Layer 5 of a small transformer language model trained on English Wikipedia (15 layers, counted from 0, width 64).
A neuron's activation on a vector x is SiLU(gate . x) times (in . x), where the dot is the dot product.

Input weights of the MLP neurons that the questions are about. A number n stands for (n - 500) times 0.0018.
n14 gate: 372,534,648,687,610,487,545,585,572,627,439,358,595,647,546,539,257,100,385,298,529,654,503,605,408,400,435,769,489,613,622,764,303,582,582,823,646,469,726,265,515,579,519,420,584,552,400,485,635,431,627,388,412,572,665,330,745,497,516,594,554,435,454,471
n105 gate: 416,223,539,408,550,403,433,589,427,459,419,489,415,484,388,267,203,564,513,470,234,427,422,621,423,618,234,496,416,135,348,274,176,520,395,432,123,461,585,94,288,272,735,482,583,436,626,833,509,676,444,514,336,586,484,487,703,467,446,560,587,527,559,261
n108 gate: 500,430,427,375,456,985,433,549,243,562,742,519,416,436,577,400,354,515,645,373,827,548,407,583,540,228,469,530,327,352,607,537,446,528,328,435,330,499,569,598,639,356,550,561,546,512,534,330,594,328,376,409,409,363,621,404,447,512,827,265,646,719,601,769
n119 gate: 261,483,480,828,543,502,237,461,502,273,602,608,615,281,457,206,549,425,519,444,627,556,548,386,708,214,412,628,726,594,376,407,446,441,522,392,632,334,566,370,620,576,873,440,390,431,518,337,251,459,405,779,700,497,692,380,533,377,555,630,616,471,260,777
n139 gate: 488,352,664,643,648,707,503,514,613,489,528,348,527,529,387,660,344,806,611,648,122,536,591,207,453,452,652,676,676,604,372,462,951,488,377,580,647,302,554,303,250,170,502,541,685,529,574,449,536,372,405,378,545,272,675,371,623,353,451,496,361,584,520,573
n141 gate: 442,702,660,549,535,304,433,533,547,462,380,521,470,203,447,478,350,568,607,549,273,414,595,548,334,262,610,393,384,464,122,388,677,758,513,361,561,368,479,557,665,511,386,600,277,482,545,653,718,449,666,366,667,216,608,697,671,266,523,489,414,463,240,98
n153 gate: 450,494,421,614,365,472,519,252,745,555,505,457,504,485,569,625,69,438,307,444,526,542,371,505,319,446,568,446,327,536,558,537,540,551,64,471,645,425,433,655,557,472,207,525,396,461,408,616,430,628,367,865,486,624,138,378,348,482,645,675,722,516,399,711
n156 gate: 341,614,729,631,164,398,276,469,492,362,323,322,613,305,551,677,460,590,410,466,615,282,499,685,185,584,652,675,688,575,366,498,420,448,553,667,559,431,526,353,423,558,478,339,553,431,411,474,549,454,562,560,361,439,393,350,580,570,546,432,680,422,560,753
n163 gate: 537,697,520,520,624,488,678,523,507,376,477,550,258,323,450,369,200,535,460,757,245,508,549,342,609,537,522,464,412,575,554,454,571,580,345,196,527,446,863,626,308,449,357,629,239,829,613,501,651,595,570,395,567,539,367,306,442,421,616,564,791,555,153,476
n169 gate: 421,564,523,543,269,509,618,362,732,637,559,518,372,355,476,428,643,727,428,343,493,375,513,328,418,317,741,681,756,98,798,360,745,518,573,568,556,358,560,651,531,418,269,724,704,469,323,540,625,653,399,403,464,312,475,608,348,496,648,571,456,480,407,552
n14 in: 512,559,487,232,336,582,435,290,411,353,647,713,431,432,535,646,455,714,417,658,388,558,524,654,459,414,702,438,441,471,303,581,386,439,445,430,514,431,255,553,296,491,492,460,555,509,493,554,638,302,585,404,627,475,400,578,520,806,630,650,751,272,527,535
n105 in: 257,435,601,738,419,557,460,800,617,510,473,538,595,480,546,611,456,611,264,387,365,452,509,319,610,402,332,505,198,217,116,536,404,523,516,575,401,696,486,712,610,487,314,564,336,471,436,770,550,451,661,482,354,609,547,449,578,396,661,613,383,459,550,563
n108 in: 495,238,314,543,233,498,513,483,468,513,569,375,467,196,608,597,435,538,567,389,616,654,471,646,351,318,380,493,606,458,601,449,574,318,251,474,460,539,242,475,665,414,393,463,467,477,508,587,567,356,456,437,693,438,581,426,696,381,652,532,526,381,554,546
n119 in: 683,639,394,703,319,288,377,708,586,320,652,712,683,406,567,582,505,416,365,273,407,721,616,328,295,529,621,749,553,593,416,687,539,417,555,697,565,431,748,305,413,458,382,710,432,442,487,465,546,382,424,550,538,526,556,375,377,600,406,542,474,725,473,572
n139 in: 692,267,554,461,374,531,652,288,607,513,620,368,633,565,370,586,266,693,532,524,422,611,478,409,632,490,640,324,397,277,225,403,617,299,504,465,383,459,443,503,485,261,313,510,538,600,391,553,656,330,602,666,587,570,602,483,433,341,604,536,348,480,743,547
n141 in: 571,545,397,612,830,577,518,366,614,427,608,365,410,450,504,503,450,425,539,426,573,604,651,406,615,529,413,569,603,455,615,581,603,443,471,565,425,373,445,704,412,514,301,505,658,300,553,547,328,580,568,355,373,436,561,318,876,659,452,493,547,362,652,684
n153 in: 549,645,340,637,535,551,537,465,521,599,581,341,505,532,599,420,466,399,598,522,640,513,594,463,530,513,741,551,787,555,414,647,499,544,577,290,756,350,679,625,426,527,748,479,673,515,429,497,476,392,659,322,561,564,440,635,441,507,399,669,406,765,385,474
n156 in: 505,451,523,522,414,522,729,501,356,440,509,180,358,440,656,544,698,482,489,512,589,202,477,526,718,489,460,482,545,590,446,373,500,427,485,678,561,336,438,601,647,465,529,556,456,482,555,427,413,647,415,477,567,697,674,429,300,477,575,257,681,460,334,429
n163 in: 572,231,144,776,580,512,863,571,648,409,357,412,447,594,565,523,484,654,550,482,315,266,352,459,340,764,576,545,547,533,429,587,411,213,828,682,479,401,580,553,617,478,497,507,424,602,323,470,314,515,573,698,361,783,628,377,366,463,191,533,301,700,417,628
n169 in: 513,474,562,586,641,526,566,726,291,479,409,501,693,764,557,419,582,250,532,329,651,539,324,391,354,582,438,643,424,454,457,550,548,566,500,604,378,288,556,637,484,608,241,511,411,653,460,668,607,544,345,734,428,288,614,676,380,497,569,658,810,305,250,378

Each question shows a token from some text and the vector x that enters the MLP there. A number n stands for (n - 500) times 0.0042.

"S": 523,694,271,505,514,716,457,640,496,358,443,447,545,309,383,549,635,501,388,594,388,479,489,699,662,456,608,289,523,377,757,713,454,544,616,439,696,477,531,522,587,486,501,650,692,484,479,580,405,747,382,732,403,588,558,703,524,489,714,371,469,405,834,236
Which of these neurons fires most? n119

" Unknown": 417,633,568,592,614,656,481,726,473,366,634,367,555,342,430,336,538,244,484,399,554,460,511,546,498,807,510,503,633,534,515,529,586,466,397,161,631,581,289,622,509,444,507,342,555,569,557,523,450,714,522,640,291,574,689,748,327,576,632,564,396,379,847,361
Which three neurons fire most, strongest first? n14, n163, n139

",": 410,339,259,502,766,552,575,814,522,495,507,520,484,286,356,597,673,473,487,380,238,591,644,649,540,594,465,538,479,547,498,674,583,329,483,336,652,642,585,599,598,347,447,702,557,438,502,655,653,650,493,747,469,562,546,732,582,658,717,733,449,495,763,396
Which of these neurons fires most? n105

"9": 339,677,506,349,465,532,451,695,463,388,530,540,702,485,321,639,795,319,330,408,224,567,329,777,569,668,558,541,675,722,511,559,631,485,573,421,557,693,334,532,559,254,499,343,506,618,430,454,578,524,326,652,344,681,620,551,406,618,629,381,214,496,735,386
The two highest activations, in order: n141, n153

" Richard": 548,545,476,464,555,590,518,697,311,469,402,413,641,325,420,555,615,335,529,744,402,684,422,570,502,643,613,637,432,379,516,585,576,386,348,446,700,524,402,567,729,349,581,581,508,595,526,513,363,667,547,692,338,545,579,598,368,497,706,445,209,381,916,511
Which of these neurons fires most? n14

" Bowl": 498,572,564,561,618,669,524,590,545,412,625,443,601,199,363,683,718,458,506,538,386,630,493,681,638,656,788,534,557,467,591,736,639,518,286,453,613,561,419,549,530,476,493,452,581,574,450,631,335,537,627,649,464,686,612,697,334,535,634,421,497,295,846,405
Which of these neurons fires most? n163

"ir": 475,628,410,436,710,496,299,541,553,337,590,242,445,261,466,611,702,469,430,490,478,545,591,568,531,748,397,586,595,705,209,498,669,567,438,347,708,681,452,523,265,619,582,325,327,614,416,542,388,603,452,680,314,723,564,631,431,594,506,663,434,306,770,462
The most active neuron and its activation: n108, at about 0.13

" of": 442,686,250,452,583,659,445,648,365,415,696,570,677,171,465,528,570,504,546,391,335,585,717,538,586,516,514,577,517,450,490,555,517,465,369,286,663,494,399,525,471,511,311,649,423,610,520,483,731,573,448,669,286,527,697,645,461,655,391,394,310,485,818,327
Which three neurons fire most, strongest first? n141, n156, n108

" organ": 413,666,387,478,636,670,547,634,540,426,655,373,557,145,353,475,555,460,592,510,308,461,548,529,492,531,569,633,617,615,619,733,647,555,529,330,696,663,399,515,658,368,256,393,540,559,400,564,341,625,664,620,501,495,696,581,374,495,638,520,631,435,854,424
The most active neuron and its activation: n141, at about 0.31

" St": 635,732,499,498,458,737,480,643,437,366,430,500,664,391,391,514,692,633,522,657,378,638,500,706,524,531,637,522,406,589,574,507,496,474,465,462,674,616,425,645,642,429,445,502,575,273,589,573,277,643,554,683,318,662,742,687,403,599,598,337,366,239,835,325
The most active neuron and its activation: n153, at about 0.32

" May": 516,553,630,585,572,723,390,726,420,460,490,352,605,328,536,667,610,220,405,533,484,673,463,665,740,593,485,391,581,518,649,591,581,539,474,287,550,452,515,617,587,360,562,589,581,724,643,753,465,667,411,714,428,493,666,679,319,673,531,519,317,244,807,349
Which three neurons fire most, strongest first? n163, n119, n14

" |": 431,521,616,536,397,567,501,578,419,466,436,558,614,226,338,445,641,457,429,518,475,395,429,629,766,555,626,466,582,659,498,641,709,385,560,320,570,510,475,662,458,506,380,603,594,560,402,524,727,635,186,625,436,692,638,732,446,626,555,631,380,498,844,303
Which three neurons fire most, strongest first? n169, n163, n108

" number": 441,504,403,519,693,641,280,597,588,355,804,457,582,201,466,625,593,320,472,394,401,382,493,800,701,609,649,484,683,303,708,718,467,468,307,366,667,546,497,641,323,396,366,458,531,704,550,323,478,546,612,616,469,504,681,743,480,486,627,415,392,257,727,376
The two highest activations, in order: n108, n163

"ense": 348,451,312,476,538,502,510,531,479,295,460,290,644,205,365,519,727,253,426,354,393,566,647,502,700,707,460,431,671,579,425,704,592,675,454,188,489,643,524,576,458,380,341,368,428,497,466,397,440,519,518,625,297,568,680,589,384,532,569,534,434,427,811,502
The most active neuron and its activation: n14, at about 0.23

" ": 466,488,380,467,353,634,621,665,403,659,639,414,564,245,406,452,646,434,577,623,319,544,526,618,672,546,533,448,604,458,518,654,620,530,634,246,757,644,623,554,438,504,375,335,614,422,460,549,553,704,260,817,332,628,576,765,629,687,710,497,470,418,690,247
The two highest activations, in order: n119, n163

" album": 345,587,657,473,588,726,635,530,452,404,579,543,520,280,256,541,603,602,504,482,300,444,533,753,615,837,512,578,645,580,580,661,632,260,397,347,696,513,371,566,434,445,403,375,487,528,542,585,506,514,638,611,473,488,731,621,404,545,754,551,539,465,866,489
The most active neuron and its activation: n139, at about 1.2

"–": 383,464,505,432,397,535,373,615,555,351,392,396,552,289,482,643,583,461,568,559,377,594,386,698,580,409,601,433,617,760,637,642,949,508,605,297,715,348,564,623,423,514,521,398,453,660,483,745,663,634,515,865,280,640,593,717,409,656,568,518,380,379,618,515
The most active neuron and its activation: n153, at about 0.31

"ama": 261,434,590,410,492,573,486,698,419,277,526,397,666,380,400,543,643,393,428,536,437,569,467,510,453,606,508,350,528,636,440,737,549,793,469,353,629,533,519,452,712,497,413,524,398,670,420,318,341,573,529,560,535,657,631,498,182,620,691,483,424,271,881,450
Which of these neurons fires most? n141

" and": 522,585,299,428,843,634,499,657,548,372,401,551,470,202,342,559,484,417,450,388,310,690,474,621,519,607,660,411,456,556,460,633,571,445,594,299,823,458,518,714,563,362,388,692,437,289,463,414,661,652,446,682,515,522,526,573,445,735,644,603,393,339,733,401
The most active neuron and its activation: n141, at about 1.1

" with": 494,572,390,477,657,576,462,619,497,472,594,747,483,208,443,391,575,513,619,414,216,565,632,503,560,636,556,521,518,476,541,728,541,397,507,252,610,556,522,539,518,404,413,585,570,499,421,388,669,711,568,666,421,458,536,538,424,578,766,560,409,386,897,317
The most active neuron and its activation: n156, at about 0.48

"3": 332,520,487,462,448,634,386,583,469,352,446,416,597,524,427,539,637,482,389,522,416,569,599,625,478,559,729,389,762,608,461,611,680,559,484,240,478,570,309,523,537,439,308,474,534,476,433,496,508,753,477,675,353,726,658,787,482,779,738,384,165,444,788,326
Which three neurons fire most, strongest first? n119, n163, n108

" Green": 560,616,528,355,561,682,421,624,394,391,521,396,602,302,379,485,605,644,525,606,309,689,468,524,585,674,776,437,552,523,482,773,660,508,413,285,606,632,445,565,645,440,604,439,442,388,541,601,367,615,544,614,426,803,593,675,308,622,599,493,417,218,834,498
Which of these neurons fires most? n169

"7": 321,693,502,489,524,616,450,708,425,359,427,332,522,402,325,396,685,292,506,563,411,518,570,691,552,573,652,492,757,566,439,682,619,334,555,251,580,471,560,582,571,403,321,319,656,477,399,558,674,537,434,668,401,677,469,766,423,839,621,341,247,519,677,214
The two highest activations, in order: n108, n105

"dan": 398,613,415,540,598,624,465,705,308,353,584,284,465,244,238,623,559,455,534,463,534,488,667,576,456,610,384,597,433,676,474,837,688,631,487,239,579,474,519,563,530,407,423,549,537,482,407,665,398,485,638,592,458,678,659,691,495,586,535,494,291,356,842,563
Which of these neurons fires most? n141

" vs": 409,639,568,548,460,688,457,618,344,385,433,624,495,194,268,602,612,380,622,435,349,447,599,683,538,439,757,572,507,573,712,633,700,443,469,431,631,365,454,661,658,439,449,422,672,440,491,688,462,702,676,592,305,609,695,737,369,714,656,408,546,349,705,227
Which of these neurons fires most? n169

"o": 382,506,590,344,532,513,498,538,473,274,378,347,552,467,346,626,695,612,365,441,448,526,685,412,500,656,476,408,503,708,464,771,611,699,531,337,683,440,559,507,594,395,371,475,426,532,527,392,438,595,401,619,437,687,598,527,371,655,704,493,363,177,890,477
The two highest activations, in order: n108, n156

" feature": 331,519,341,523,653,617,544,640,510,421,640,499,683,206,404,443,519,362,389,422,383,475,541,723,670,570,680,574,561,620,454,679,486,401,449,239,672,698,530,625,523,400,468,439,694,545,346,403,426,512,702,562,531,530,531,632,649,654,899,644,622,348,787,319
The most active neuron and its activation: n14, at about 1

"u": 291,626,569,435,551,532,525,512,438,237,441,320,590,336,357,689,481,484,363,407,390,531,527,465,446,718,383,504,494,791,526,707,530,630,613,507,711,474,559,442,546,561,462,444,677,488,357,541,455,618,360,561,497,736,715,707,368,596,677,414,363,263,861,503
The two highest activations, in order: n156, n108

"1": 317,494,502,460,415,521,348,630,458,354,465,445,741,510,405,740,752,370,446,410,272,519,372,553,614,646,499,568,649,705,443,485,665,434,545,287,455,739,267,524,575,334,414,402,478,519,377,444,576,584,341,760,398,699,698,630,414,715,721,426,273,481,766,398
Which of these neurons fires most? n153

" UK": 475,589,593,416,657,717,482,477,585,447,601,442,562,341,526,528,741,464,359,414,295,554,457,687,517,715,742,607,664,473,518,602,520,548,484,207,605,547,471,559,714,440,415,400,440,715,639,609,497,666,617,691,586,675,673,578,547,525,803,547,505,395,839,398
Which of these neurons fires most? n119